Layer 8 of a small transformer language model trained on English Wikipedia (12 layers, counted from 0, width 128).
A neuron's activation on a vector x is GELU(weights . x), where the dot is the dot product.
The model reads these tokens: ", " "29" "th" " Inf" "ant" "ry" " Reg" "iment" "." " The " "1" "st" " B" "att" "al" "ion"

The vector x that enters this layer's MLP at each token. A number n stands for n times 0.0087.
0 ", ": 116 -162 19 -173 -65 16 -83 -72 129 32 -42 140 11 -119 239 -4 228 37 80 171 129 -45 -4 69 4 91 -252 17 -39 98 -107 -13 -92 -166 8 98 170 -19 180 74 -154 -211 29 -72 145 296 37 352 160 -10 159 -48 -190 16 158 -174 -6 -53 -28 -146 155 -133 89 -133 215 3 -92 -56 119 16 228 25 -120 86 -131 174 105 -10 -111 -138 6 -221 13 -203 106 -191 111 -94 16 -83 223 -8 -37 -133 33 -146 69 -20 124 114 7 -75 52 -13 209 -64 -58 216 28 -157 43 -82 65 -19 -91 49 -160 22 -105 -16 3 -115 -162 -194 18 -17 -222 -42
1 "29": -132 -8 -136 -163 -115 98 -111 26 209 -37 -50 -2 80 -119 -39 44 248 93 89 165 281 31 19 78 128 213 -152 58 -17 137 -66 -52 2 -234 -96 -34 231 131 93 63 -75 -309 -34 -5 114 227 -11 343 -34 73 135 -107 -90 46 101 -234 25 -30 -83 -104 35 119 65 -213 103 -103 -27 -39 94 147 237 -50 -21 115 -109 -6 240 -43 -162 -68 39 -157 97 -27 91 -129 60 -142 2 -45 28 -138 189 -174 -40 -42 -38 -72 -85 116 81 111 6 53 204 -52 -27 145 82 -179 -48 -120 -89 -39 -69 281 -57 -110 -196 -157 29 -46 39 -116 -4 -42 -240 -56
2 "th": -22 -79 -78 -130 -154 209 -177 -112 35 -130 -126 -4 146 -65 4 19 213 251 -107 174 179 -34 11 -52 239 183 -134 39 7 -28 -22 -75 120 -148 -119 -17 144 107 -97 61 -61 -163 -41 24 174 113 1 382 185 43 293 16 -120 -54 103 -81 -15 -33 17 -108 16 70 82 -163 109 -104 -109 -50 54 172 34 -76 -49 169 -79 -57 125 -91 9 -119 -96 -117 57 -147 176 33 39 -69 81 -91 109 -214 181 -202 42 -81 -136 -136 -172 -15 212 51 66 10 236 -319 -46 250 63 -288 142 0 -26 -112 -51 109 -102 76 -200 -140 3 60 17 -132 62 15 -172 137
3 " Inf": -41 89 12 -174 -213 102 -164 91 93 -89 -82 8 -111 -41 125 53 311 122 107 17 144 -96 0 71 198 113 -4 -55 34 57 -197 23 56 -218 -189 45 147 -23 -5 170 -21 -217 -49 -145 104 155 67 236 19 261 97 91 -130 -66 5 -25 -168 -2 -272 -129 104 138 155 -28 48 -208 76 -51 63 22 196 24 -47 70 -110 24 292 95 -15 -106 -12 -33 -153 -49 62 123 88 -148 40 107 120 -182 98 -213 137 -8 -211 -77 -57 -30 192 11 -98 54 214 -98 -14 304 109 -327 -8 66 47 -78 -188 -32 -163 -133 -71 -243 32 -36 12 -80 -102 28 -159 83
4 "ant": -19 14 -99 -37 -77 194 -215 174 33 -191 -136 10 -14 31 25 49 408 106 143 55 246 -30 69 -16 188 191 10 83 -11 75 -119 -152 21 -165 -200 -87 204 8 -104 19 65 -6 12 -32 24 265 -77 308 69 32 340 56 102 12 110 -108 -129 -31 -14 -31 65 -20 -61 -13 56 -92 -87 -36 5 -28 160 -9 29 319 -156 -126 276 -18 -103 -159 -57 -155 56 -92 68 -17 80 -63 -11 -74 87 -195 -34 -125 33 -2 -240 5 -157 66 53 -54 -250 11 218 9 -12 153 141 -253 -84 11 -45 -136 -134 170 -150 125 -149 -232 50 -21 -24 -33 -89 87 -99 -13
5 "ry": -50 5 -55 -130 -160 155 -182 116 40 -145 -27 42 -5 -120 20 -14 317 149 63 65 258 47 7 -1 188 204 -25 161 -43 -63 -192 -57 -7 -132 -205 126 214 38 -89 43 -105 -123 190 -33 52 200 -35 331 27 -86 150 -158 -18 29 175 -65 -56 -10 -6 -1 85 200 96 -111 4 -28 -67 -4 167 32 108 11 -27 30 -146 31 236 51 -116 -166 -102 -39 101 -126 84 -43 -15 -148 134 119 38 -171 43 -96 87 8 -149 -40 -108 88 268 -84 -87 -54 202 -184 -75 241 75 -474 67 10 -43 -56 -145 10 -108 -127 -32 -270 -150 -100 -48 30 -140 101 -60 65
6 " Reg": -56 -115 29 -217 -173 -27 118 23 96 -69 -122 -44 58 -80 113 1 418 80 247 -35 150 39 -4 -3 173 262 17 -11 75 -82 -130 -87 94 -337 -119 148 93 -4 -99 -64 -97 -291 7 -114 178 227 -89 207 64 223 -17 41 -66 83 129 -55 -159 -27 -128 -32 -32 89 117 -135 37 -347 58 63 60 -4 133 12 -19 185 -95 110 238 -56 -22 -186 -234 -58 -30 -9 91 43 81 -199 31 89 182 -22 61 -143 14 -60 -129 -92 149 63 101 14 -66 -58 149 -99 14 261 78 -302 10 0 40 54 -116 -52 -109 -13 -46 -254 123 91 -5 -131 -72 78 -122 -17
7 "iment": -113 -44 -63 -82 -253 -19 -86 31 73 -59 -76 18 161 -59 48 -56 373 130 173 -42 244 -63 -13 -45 56 299 7 133 81 -175 -117 118 74 -228 -41 87 273 15 -3 -91 -95 -186 139 -18 15 241 -138 240 -36 143 92 -22 11 153 263 -187 -131 12 -49 75 37 18 20 -113 77 -234 -42 -60 92 77 -10 16 -88 46 -116 -19 177 -68 -177 -184 -66 -120 -21 -165 114 83 9 -184 1 11 62 -177 132 -119 102 -7 -186 121 24 64 177 28 -121 -12 257 -114 40 149 197 -144 -21 -67 95 -90 -99 186 -72 1 -165 -290 8 -61 -81 -8 -99 153 -128 -72
8 ".": -1 9 -196 -100 -83 31 89 -37 120 48 -67 47 143 -81 -24 -48 308 88 143 113 275 -65 35 48 138 162 -193 78 23 -30 -13 -23 69 -56 -179 74 334 35 -1 110 -61 -20 -35 -77 154 252 -124 126 67 106 92 -79 -187 5 106 -280 -153 -94 -9 -46 160 43 92 -81 -3 -118 18 5 215 98 61 48 -41 -8 -135 158 156 -178 -141 -221 -271 -182 -10 -69 137 -120 123 -225 54 6 43 -154 -63 -107 61 -102 63 -35 14 62 95 51 52 90 177 -46 14 -3 157 -337 -29 7 139 -20 -78 164 -165 29 -130 -233 2 -69 -100 -92 98 54 -171 -35
9 " The ": 54 11 -272 -181 -266 -79 30 15 137 56 -10 77 -14 -93 138 -110 215 79 99 79 223 42 9 74 107 146 -178 -3 -120 86 -110 76 97 -222 3 2 138 138 116 9 -184 -223 -130 -10 188 141 -6 397 75 45 90 60 -109 -46 163 -200 36 -64 -70 -7 39 142 80 -137 26 -232 102 -66 41 86 261 0 -115 131 -44 144 135 -17 -175 -212 -141 -132 12 -38 128 -17 259 -213 13 -10 93 -62 90 -130 12 -67 -24 -32 -26 -35 132 24 -63 -54 306 -113 -218 76 147 -190 74 -11 30 -74 -83 -34 -147 103 -211 -91 60 -38 48 -149 27 87 -102 -39
10 "1": 16 54 -178 -70 -119 -47 -122 56 129 16 -31 -16 -153 -108 106 73 153 136 23 203 300 29 33 -17 70 244 -82 13 84 123 3 28 69 -270 -225 -19 189 120 71 -20 -102 -318 12 -64 -36 312 14 247 39 120 118 -127 -62 -4 145 -84 -38 -77 9 -60 -4 179 111 -16 56 -119 58 -45 19 18 263 65 57 322 -25 -21 145 -96 -62 -12 -201 -148 142 -76 70 -1 187 -215 117 -40 -51 -86 179 -119 -29 -113 -165 -114 -73 -149 83 -58 -95 168 174 -196 -181 22 126 -154 123 -90 105 -31 -116 51 -59 -31 -84 -216 30 15 -45 -198 -30 -33 -107 -36
11 "st": 32 -18 -211 -156 -256 110 -245 -37 13 -58 -93 32 -28 -68 29 -84 278 334 44 111 187 60 37 -129 219 274 -163 -10 -20 85 77 -76 109 -187 -217 8 225 36 -60 -126 -47 -131 26 52 49 120 76 284 188 117 120 66 -17 -97 172 -66 -100 -34 -3 -143 40 91 48 -163 -21 -85 39 -87 65 89 50 99 35 138 -9 -70 88 -55 18 -127 -60 -161 30 -110 97 29 150 -120 79 -91 33 -201 177 -137 51 -23 -105 -85 -138 17 258 10 -31 -51 199 -302 -33 202 170 -333 147 -23 88 -161 -62 124 -121 89 -132 -185 15 108 -80 -99 17 2 -195 156
12 " B": -107 -7 -237 -50 -246 112 -110 57 -33 -22 -196 -79 -63 -60 192 43 161 163 101 182 147 -39 -19 -58 145 342 -154 -56 -85 41 -135 -66 49 -234 -129 142 173 140 48 -48 -89 -133 -1 30 71 147 -74 183 25 103 85 -41 -7 -15 198 -127 -160 -57 -114 -36 202 164 150 31 -65 -80 -6 -55 119 25 142 34 -4 225 -47 175 130 10 -104 -79 -278 -203 -13 -13 33 107 255 -188 116 -19 215 -147 -68 -216 88 -167 -97 -40 99 -43 148 82 37 -30 86 -143 -101 226 70 -261 -45 -47 51 53 75 112 -232 13 -49 -205 -19 110 -23 -184 -4 -54 -116 120
13 "att": -19 -45 -51 -134 7 30 -162 -7 82 -81 -76 63 71 -214 124 -4 334 134 60 57 194 70 202 -89 59 171 14 -112 -65 10 6 94 99 -206 -124 118 271 164 -103 -36 -76 -165 35 95 44 136 -49 258 33 181 118 128 -110 -40 149 -186 -248 -20 74 -162 137 12 72 -74 190 -120 58 -198 67 86 111 58 -83 44 -52 -56 37 42 -41 58 -239 -187 25 38 71 214 164 1 117 10 0 -103 -49 -105 175 -16 -182 -128 60 -77 -147 -71 -178 -172 136 -212 -89 131 85 -402 -117 -52 19 -86 -93 212 -150 61 -88 -217 124 2 -33 -5 -49 107 -191 111
14 "al": -152 120 -156 43 19 85 -95 74 -38 -94 16 -95 -21 -170 162 -80 176 74 165 152 258 -48 -37 -90 64 168 52 -2 -95 -147 -99 7 26 -297 -120 -8 170 90 15 -244 -101 -142 76 32 17 193 -164 231 5 115 189 213 -136 158 221 -77 -49 -43 -63 -49 36 237 224 -26 30 -171 128 -52 34 56 11 136 -37 -22 -105 65 208 -15 -139 -145 -230 -186 -5 145 80 65 -20 -75 55 22 6 -125 -161 -149 70 -55 -72 -16 -68 -67 -31 115 20 -194 301 -15 -49 246 -72 -234 47 -14 98 -90 -78 186 -103 142 38 -275 66 -6 29 -9 -105 36 -145 -88
15 "ion": -128 -8 -165 -142 -177 119 -125 -12 15 -87 -48 33 -33 -59 56 -86 268 112 -7 71 317 -21 36 -11 -3 256 18 138 57 -116 -158 24 116 -212 -69 101 233 56 5 -102 -81 -97 125 72 62 199 -68 254 93 -84 36 18 -148 164 184 -221 -98 -30 -65 4 36 192 96 -196 75 -108 98 -62 145 25 77 92 51 39 -41 -20 111 -20 -221 -167 -174 -142 6 -55 182 48 158 -158 80 28 4 -226 -22 -20 19 -35 -228 33 -65 78 167 -1 -121 -117 211 -113 71 187 107 -262 44 -109 67 -61 -52 168 -58 197 -200 -239 -86 -86 -38 7 -72 99 -64 -112

Each question shows the input weights of one neuron of the MLP. A number n stands for n times 0.0021.

n663: 29 10 20 -13 -28 -102 27 58 -72 -34 94 -62 27 149 -93 -140 66 -2 1 64 39 -94 68 -2 61 -82 -95 -51 -77 132 70 -95 64 -6 -122 125 -204 7 192 -95 -113 215 -101 -38 170 233 -43 -117 -11 -17 -98 186 180 -9 -62 42 -101 31 -165 -43 119 -143 -46 189 -73 232 -55 -46 -160 81 162 25 40 30 134 143 -16 34 176 -97 181 -178 51 -183 114 -41 -63 -12 13 -62 -225 116 -115 -71 -191 -66 -1 9 100 -2 -145 12 -28 -124 17 115 -100 -177 4 -67 -82 22 -3 157 -106 43 -50 275 97 24 -17 13 7 -121 -33 166 0 257
It fires most on token 0 ", "

n549: 33 -38 -87 62 268 53 -47 -14 -244 31 27 -64 -14 -9 -29 -2 -49 -76 64 -47 286 99 95 86 27 -15 -101 78 -41 54 77 -33 15 170 -111 -32 -111 -168 -51 212 8 -81 -76 -180 126 -156 22 -67 -108 -82 -275 224 -103 -54 140 92 -311 -154 31 116 41 -79 -54 260 80 40 -151 100 73 30 -47 175 -20 9 -22 145 -29 57 255 45 205 -143 20 15 121 -38 -157 -294 -122 59 -23 -136 5 204 -115 -58 30 120 128 66 81 -18 82 46 -118 153 -43 -52 154 -60 44 -69 89 -178 -12 -50 74 206 67 -43 175 94 -33 -153 -18 -82 -113 34
It fires most on token 8 "."

n138: 207 51 2 -121 119 -339 -170 140 -126 12 127 10 247 -46 -91 -89 -28 46 -10 -76 70 19 130 -147 87 -88 246 74 166 -51 -45 -5 66 54 -34 213 64 -178 171 -108 90 57 -142 -11 -86 124 -114 11 27 84 -195 62 88 33 59 -100 -32 -50 -8 -132 -137 -29 -275 -36 268 183 -33 36 1 -69 73 16 33 29 -26 16 64 -37 49 61 -190 -95 -93 138 116 -199 -32 134 153 78 -145 76 17 -35 28 -186 -170 127 -91 -86 -118 60 -33 143 21 9 64 -55 -151 87 -14 -270 106 -39 -16 -54 45 -28 11 -106 -76 5 -109 -152 188 116 -67 60
On which token does it fire most, and how strongly? 13 "att", at about 2.1

n635: -5 -9 -71 59 132 -51 -225 26 -59 125 70 140 -85 -114 22 -108 -147 -52 -77 -11 -46 132 223 217 -170 23 86 43 -169 33 -132 -94 -82 -113 71 -215 -106 19 169 -73 -91 -124 133 47 -81 -90 -63 78 -92 59 114 35 -101 -76 -104 31 82 65 37 43 -18 -25 73 -7 -145 43 86 -9 -11 155 40 111 -137 -30 84 69 88 16 47 95 40 89 32 -130 244 -214 -125 -169 26 208 -71 -296 91 -153 80 116 42 42 -95 -90 20 -234 -3 168 -176 -63 247 73 -120 176 260 -312 64 32 163 126 70 72 22 -2 -116 -70 38 62 45 118 -62 -90
On which three tokens does it fire most, strongest first? 1 "29", 10 "1", 15 "ion"

n160: -125 10 42 61 -2 -92 21 -55 -8 -9 -8 75 173 5 -7 -199 -67 12 -178 3 -161 144 53 -74 4 60 90 12 -67 33 -144 18 -68 4 30 10 83 -191 -183 -166 -16 187 63 76 -205 80 70 -30 126 -153 155 -23 -38 -117 140 24 56 53 2 -257 -62 -47 36 -150 59 128 -166 145 64 51 -203 86 124 50 48 -180 -149 -91 159 -192 0 -63 -86 84 -60 168 -61 -113 122 76 -148 128 107 97 40 10 87 83 -122 178 162 -160 165 -40 99 -51 121 12 48 -81 172 39 -90 20 99 -189 62 262 -104 106 29 -24 -237 140 -50 98 -40 78
It fires most on token 11 "st"

n669: 134 -202 -78 136 -137 -106 -122 247 35 -4 171 42 -275 -188 47 -111 1 244 -305 13 -24 -10 -50 -166 -126 -142 35 -215 -148 187 -24 -79 -43 7 59 80 1 -167 203 -193 -85 41 50 65 -101 38 -3 -73 219 -44 26 162 -25 -41 249 -123 145 21 -129 -63 -159 -13 -88 61 204 153 11 259 157 182 -35 108 -93 -15 233 146 -234 -23 198 -51 -177 -14 126 140 11 -188 -12 -83 -90 -193 -141 -38 122 114 -140 172 -13 -80 -130 7 -89 75 -129 -53 -45 88 -79 -25 37 -94 -2 -7 -14 -66 35 -164 39 353 -85 94 18 2 37 -82 -48 73 205 217
Its two highest activations, in order, are on tokens 11 "st", 9 " The "

n610: -179 16 -237 46 85 32 -7 48 184 -119 -118 55 -87 155 -180 -145 -109 66 180 18 87 153 44 -54 -187 -79 22 2 -172 318 -36 -11 3 -153 -155 -12 -50 161 -67 -185 -89 151 -102 -9 -32 52 84 -6 -80 29 100 -60 176 12 -69 9 30 -101 -20 112 -65 -56 -288 -10 -33 240 28 120 11 27 40 -33 105 -23 -108 -67 -18 -35 36 -46 204 -6 -42 40 23 -43 22 -22 63 91 118 227 -121 -83 1 224 -175 60 47 67 56 -67 -56 -123 133 133 119 87 72 167 -80 -102 37 17 133 -12 303 -6 -331 113 -152 -68 69 -5 305 -79 105 -42
It fires most on token 4 "ant"

n4: 10 63 211 -16 -99 82 -52 190 1 -3 125 -89 18 93 94 -121 21 -65 8 -117 -11 -60 -126 -106 28 -5 -50 217 -21 90 -166 -79 16 -91 -40 12 -159 -125 20 -87 -81 89 -86 3 47 120 22 60 -106 180 65 -119 -14 20 -84 7 -5 5 76 118 62 40 40 -23 -52 -166 -63 -4 56 -61 -44 97 16 50 208 -85 -36 56 -24 -95 81 145 -318 -62 71 -130 -13 270 -117 -72 50 117 90 14 -18 -6 -5 -49 146 148 -70 122 -212 -67 -33 149 -62 -3 -55 79 162 -133 65 48 76 -298 -60 75 -76 -186 -81 153 57 -34 61 -3 45 29
It fires most on token 6 " Reg"

n424: 52 -59 29 36 208 18 -178 79 -33 59 34 -56 128 -73 -47 -55 33 85 -1 -288 111 73 -14 -46 -82 -112 183 207 -68 -73 41 152 -52 -84 101 65 7 -41 -4 71 -14 -18 -67 96 48 11 85 4 66 -10 64 25 34 -60 72 -149 78 23 127 114 -89 -93 -40 -65 -49 305 132 27 84 120 -76 -118 6 38 199 -158 -81 21 89 -102 -176 -64 -21 32 223 -167 -125 -23 -178 11 176 -157 -77 -66 93 -103 12 1 -92 -105 57 30 13 -27 -21 -17 -89 -42 -43 75 169 -150 86 63 76 -61 -123 -90 96 -36 -57 -139 -61 -120 142 -16 89 -78
On which three tokens does it fire most, strongest first? 2 "th", 15 "ion", 0 ", "

n30: 93 61 -67 -80 87 -150 -15 98 -70 -150 -12 2 -39 -20 45 100 -174 -31 -97 -16 5 52 91 -79 22 86 -51 58 4 -8 -6 -95 -119 -150 -92 -16 -26 15 173 -152 123 -5 -127 -127 -52 -156 -189 -22 176 60 25 -45 -13 -112 -78 1 -28 -13 8 -232 -66 -117 34 199 -100 -12 19 101 -6 47 -153 -20 -80 204 -117 203 67 5 202 -140 193 -288 -111 123 115 -58 142 30 131 -122 -26 114 52 -64 -144 150 -71 -74 -32 69 69 112 -86 -154 8 -80 140 -217 -3 53 194 -59 45 148 -31 64 -67 140 108 353 11 153 -140 -71 199 -166 -62 234
On which three tokens does it fire most, strongest first? 11 "st", 12 " B", 2 "th"

n199: -13 88 -73 93 -27 46 156 21 -53 8 23 -374 -68 -83 66 -57 23 -15 114 67 140 104 89 -74 -188 -156 -33 4 298 148 38 -59 -155 44 119 -131 33 -171 119 -25 120 -147 67 92 137 52 -113 -59 -117 215 114 -164 246 -8 -50 -74 97 107 46 104 52 -84 -78 4 -108 -251 25 -82 141 8 -153 -83 -68 22 23 -130 46 63 46 -36 177 -98 74 25 -46 -20 238 -3 61 -8 -87 -50 87 -148 30 115 -27 -34 -27 59 38 -83 92 -57 -212 11 -98 253 19 260 -19 131 -69 33 2 -237 107 122 16 -131 -113 -94 56 -215 205 40 -121 -17
On which three tokens does it fire most, strongest first? 10 "1", 1 "29", 7 "iment"

n163: -49 -32 30 -17 -110 -93 -101 -68 -101 50 40 -79 45 -298 48 -109 -103 10 -64 -18 -98 39 126 93 -102 -41 -3 17 17 142 35 -88 65 -9 -53 23 -62 58 195 -109 141 11 -2 42 37 -137 -146 7 224 67 54 -127 -66 -72 -91 176 -155 -12 -72 143 180 92 189 -165 45 117 213 4 -136 8 63 -150 -188 -21 -3 67 -38 42 158 49 -16 29 -153 -9 -232 116 107 -108 -60 51 21 18 -43 -22 -93 -58 63 96 84 -78 -93 270 -20 -100 -58 -30 -84 4 -67 75 -73 -172 175 111 -33 -45 22 -44 372 43 -9 153 -153 6 -44 203 -124 26
It fires most on token 12 " B"

n588: 226 223 -53 45 179 32 -98 36 288 93 119 -20 -157 73 56 72 -127 -134 100 60 3 -128 15 78 48 126 115 -7 19 -107 -113 186 -14 15 5 61 118 -32 187 -36 -116 140 -153 -80 116 -97 142 -164 129 120 175 78 121 -177 -1 -234 -177 -22 -128 -52 -16 -137 54 70 -41 52 6 -226 -110 -4 21 86 -41 -206 48 37 144 -76 106 101 -34 57 -333 -178 -106 -121 -11 143 48 154 107 189 5 56 83 -93 -210 -52 -141 30 -154 42 -54 -153 -219 93 -122 29 -227 -50 4 156 67 -146 -67 -26 270 209 41 -126 46 50 -124 -86 -38 212 8 101
On which three tokens does it fire most, strongest first? 3 " Inf", 13 "att", 14 "al"

n411: 94 -91 75 -89 64 -110 -183 36 -87 -8 -111 89 105 -204 -9 42 96 54 -141 28 231 -223 -255 -53 -93 32 129 36 -28 -6 -126 -158 -38 132 -61 -165 144 -30 69 -134 -145 118 203 166 -68 58 -67 -80 -28 -101 73 42 46 49 -33 -126 9 40 100 -58 -240 154 -35 102 -24 153 -80 -30 19 49 -127 60 117 -136 112 -71 -123 137 111 70 -185 -24 27 158 -43 -87 93 -176 155 -152 -160 14 133 -157 -175 131 105 -52 64 -2 -19 279 -105 -21 -32 -2 26 -48 -29 129 -76 115 -174 -156 224 -112 3 117 33 142 -113 -111 90 -63 37 156 -32 88
It fires most on token 15 "ion"

n682: 83 -215 140 130 -222 55 61 177 56 -106 318 -15 -66 -95 15 -66 -167 -96 67 69 12 -10 159 39 -7 -166 143 -102 -56 -158 3 43 15 83 11 61 -14 135 -188 55 115 -43 -106 -152 -91 106 -110 24 91 -121 -181 62 93 83 -80 139 -36 -131 152 -17 129 25 121 142 171 37 -2 -53 -202 -285 -120 5 -32 14 -111 20 100 217 44 89 103 -148 -232 99 37 -101 324 -147 119 -12 -20 -251 26 -7 8 -36 84 -47 41 -92 140 -85 2 -12 171 -148 -21 -58 -92 23 -2 -64 -222 -40 74 54 -15 83 111 50 134 193 69 -93 115 -126 -157 25
On which three tokens does it fire most, strongest first? 13 "att", 12 " B", 3 " Inf"

n376: 38 -55 39 13 82 -84 155 -98 51 -29 -170 122 260 -48 -189 -45 152 -23 -111 60 -5 55 -68 -49 -36 -86 301 -57 -157 3 262 206 -106 -120 144 28 -114 91 15 2 204 -66 -31 12 -97 49 -101 -59 -21 -80 -219 26 104 -70 171 8 6 68 -227 12 -89 129 -96 -43 61 348 9 -40 108 -223 89 66 -11 -228 -17 -55 -134 -48 -60 -61 47 -199 -95 -17 -41 -187 113 -79 -88 -49 14 -112 53 -61 24 -72 -76 -34 -14 8 28 100 -102 10 35 125 -6 119 26 37 127 48 -4 223 242 -5 -117 179 140 -84 16 -28 -15 -84 -94 -64 30 92
It fires most on token 15 "ion"

n482: 54 150 -181 60 23 253 26 51 66 -28 10 23 -288 127 3 -6 40 -39 45 -3 -66 -13 78 -152 1 -107 77 -97 77 95 -225 230 -32 66 30 88 -77 -96 139 60 100 -186 106 -283 -80 129 130 23 -76 77 -56 104 -8 -172 -38 260 7 -77 136 60 -164 8 142 -25 197 145 53 45 8 113 -19 -189 -44 -61 -188 -212 16 67 8 -140 -68 -231 -54 -101 113 33 -26 -167 -68 117 -188 -7 -84 61 -210 -38 118 18 -45 -90 -70 -159 50 -4 -66 179 -286 -58 -47 176 -135 -46 -41 -98 96 57 -17 445 235 -133 56 -85 29 -48 -10 -76 259 187
Its two highest activations, in order, are on tokens 10 "1", 14 "al"

n132: 76 34 147 -34 -50 -10 -31 55 33 -59 -133 158 76 -76 77 -211 3 72 -102 83 -132 54 13 3 74 110 -99 102 159 -63 -49 73 -123 -5 24 -119 -86 82 -171 26 -4 -26 -9 40 42 -82 53 -119 73 -75 46 -246 -66 -207 -89 -79 -77 -109 28 167 1 -58 -6 -134 66 -44 -22 63 -76 34 -103 171 -205 7 -38 -48 14 98 -48 -21 -25 5 -60 61 119 140 -125 73 100 97 -5 -152 -139 73 -51 164 58 97 -70 158 -137 141 17 4 24 44 204 119 -35 -1 -106 95 -185 -32 3 -120 88 -100 34 264 -57 -195 55 10 68 127 -51 -106
It fires most on token 5 "ry"

n80: 84 88 -150 -240 -18 123 138 244 149 -96 -119 -124 13 -16 -137 -51 -9 17 26 91 -50 -54 13 197 90 -26 -30 -7 -110 -118 -311 -96 -102 82 24 -3 66 -105 -115 9 -126 140 -39 35 38 -41 56 56 212 7 118 -41 45 30 -70 -140 -164 144 147 160 -74 -147 38 38 10 -40 -152 40 -71 31 8 56 -19 -23 37 57 132 71 -195 157 298 178 -273 -288 -198 -112 34 -15 -324 -14 -158 -139 -4 114 7 96 74 72 -38 41 52 -54 138 -46 -16 -58 72 106 -206 79 -9 -125 -66 153 -31 -122 65 -53 122 66 -165 -34 217 -34 138 116 49 53
Its two highest activations, in order, are on tokens 5 "ry", 4 "ant"

n178: 70 7 34 -141 110 -139 46 -98 101 -34 96 2 -222 168 -2 -40 160 90 -214 -107 139 -132 51 -236 -231 -78 118 -101 171 -92 88 -2 88 -89 62 229 39 93 -74 9 -66 21 14 -55 -60 9 159 -51 251 149 68 -25 23 114 216 -17 33 -75 10 114 -137 -81 -98 -15 163 -38 -71 73 85 -15 -16 100 -133 2 25 -47 98 -114 -107 72 181 -152 150 26 126 17 -148 53 -96 -187 -193 -87 -14 119 26 19 142 39 -16 -113 -170 93 77 -11 -125 115 -7 -34 86 -32 6 -116 -266 -49 40 -210 218 253 2 51 -33 -48 -93 15 -45 19 75 -103
It fires most on token 15 "ion"

n469: -46 -153 -7 -133 -177 -119 200 6 -34 -5 -86 119 15 -134 -117 22 -54 -99 -97 174 -105 140 136 -45 -292 157 54 -3 60 -103 227 -72 149 -1 275 54 -83 13 -180 24 -62 -73 -86 -137 -30 -32 -1 -178 158 -13 -8 90 -29 -139 -114 -204 -38 -275 80 -83 -157 -312 -121 200 148 -109 -74 -53 -5 50 106 86 -33 -9 129 -12 101 -32 -71 75 -56 32 -89 71 -60 196 -153 79 112 10 159 31 -24 -13 124 70 -63 -72 -119 -11 153 80 226 285 174 79 86 58 90 65 -97 -30 -67 -12 64 -83 -72 -71 -115 33 -141 76 -100 -158 154 12 -44 30
It fires most on token 2 "th"

n127: 37 -134 99 -22 -166 -111 -120 50 -2 -59 -86 72 -75 141 -4 92 91 37 99 147 -18 -20 -29 31 -148 136 -62 61 59 47 246 -125 61 -106 -64 -119 -118 -116 -29 -37 -4 35 125 67 -31 -191 37 23 183 80 -15 99 -29 177 13 233 -54 193 -75 -54 -100 -18 143 28 -160 60 112 104 15 -90 -153 70 -69 -281 172 171 60 309 212 -43 -12 -118 -122 -65 -266 -81 124 42 -19 -27 -93 -2 138 -13 -236 -41 201 -126 45 -247 281 -154 223 -121 -180 -119 23 104 25 91 -45 100 74 -210 28 -124 -31 37 -52 64 -95 -105 -60 7 101 38 32 99
It fires most on token 11 "st"

n235: 0 68 -24 142 99 -165 5 65 182 99 -222 -44 29 153 143 -167 94 -118 -50 92 129 62 190 -91 -152 65 -62 -78 120 90 281 11 120 -66 -133 -49 -173 81 18 -105 -56 90 -7 44 -283 -85 -16 120 -49 -7 -69 157 -66 22 -63 -187 94 -40 -20 -114 128 -151 -59 120 175 -139 66 33 -20 20 48 -35 -62 -26 160 -114 -94 -66 -1 187 249 34 -107 -134 -100 -35 81 -39 -37 -4 -82 -74 -64 34 1 -226 -133 96 23 -125 64 -61 -10 172 165 192 -144 -126 177 111 -59 68 -114 260 -95 -180 -77 -82 75 102 -255 128 35 -103 20 46 -23 -133
It fires most on token 10 "1"

n557: 126 -30 158 -18 -72 -2 29 -35 42 46 137 46 35 -50 19 -40 -206 40 68 -144 124 -75 -11 -13 -277 -32 189 -68 -120 -57 106 142 -102 -66 131 -7 41 -46 -103 -126 -29 214 118 77 -116 62 -61 9 -30 -98 233 43 -116 -99 74 -83 35 -128 151 -255 199 47 -56 6 -2 76 -157 -108 92 13 -28 93 -76 -77 10 63 61 77 -182 129 22 226 33 167 -96 -86 86 139 -80 104 123 97 -138 272 -165 152 -73 -33 -74 -66 -101 31 -52 -18 -213 -133 -47 -80 -173 -160 46 -94 127 -44 -24 17 -63 -113 -160 -20 193 36 21 11 -86 251 -170 33
On which token does it fire most, and how strongly? 13 "att", at about 3.5

n702: -49 34 -26 -4 -233 31 -42 31 -209 -64 194 146 -11 -137 8 -107 11 -76 -89 86 43 27 1 30 148 58 -114 74 80 -66 -324 -55 8 58 106 153 -158 -14 353 -11 141 47 -94 54 104 -207 -185 -95 -115 36 -122 122 -10 49 -100 52 99 6 34 103 82 -22 25 -1 -15 -28 37 -162 18 78 -83 3 -206 -70 -58 58 20 69 31 -67 145 -159 -166 5 -178 94 -28 -108 -2 124 88 -30 71 38 82 -125 3 -244 126 -31 -6 244 101 8 -75 -100 93 -30 148 79 134 39 100 155 -2 -163 -53 -26 -106 4 -17 79 -166 -73 53 -106 -26 139
On which three tokens does it fire most, strongest first? 12 " B", 3 " Inf", 9 " The "

n401: -20 43 22 106 -80 -85 -110 112 80 -131 5 209 -80 95 -7 -31 -93 -19 212 100 71 140 -3 183 -115 -80 19 47 46 55 -111 101 105 167 -95 108 89 108 99 170 -8 153 43 -105 19 -76 -44 -69 -227 -275 114 57 178 314 -49 -140 -157 79 -185 -31 -60 32 72 -50 47 -35 -11 -94 -141 78 3 268 45 -66 -140 -100 2 109 -114 105 32 229 28 -134 -175 -42 -95 -39 -212 -21 -81 -110 18 25 -90 249 40 -6 -9 -73 -24 189 -47 -83 -97 -60 206 -119 84 25 -141 -21 163 -18 -60 -25 -64 82 24 121 -96 -74 -33 -200 6 87 -152 139
On which three tokens does it fire most, strongest first? 7 "iment", 15 "ion", 4 "ant"

n674: -94 111 184 14 144 162 21 43 -72 33 -119 -72 -214 9 53 226 19 10 -114 0 -46 -158 -171 -130 -155 105 -177 -318 -9 -179 120 80 -46 82 198 75 -87 -67 6 -103 203 -147 -130 96 7 25 -99 -75 288 -72 -80 -62 145 17 79 48 -87 -10 64 -76 -133 -84 93 70 -132 153 221 188 107 165 -129 -161 -52 -101 -34 12 -95 6 113 1 2 -150 -153 36 -31 30 -53 -108 -57 -176 44 -62 -22 225 -27 -318 -41 5 162 -24 91 96 5 96 -156 -87 226 6 49 -177 24 -179 97 -101 47 113 -27 2 57 128 -26 301 -213 47 118 266 -55 99
It fires most on token 12 " B"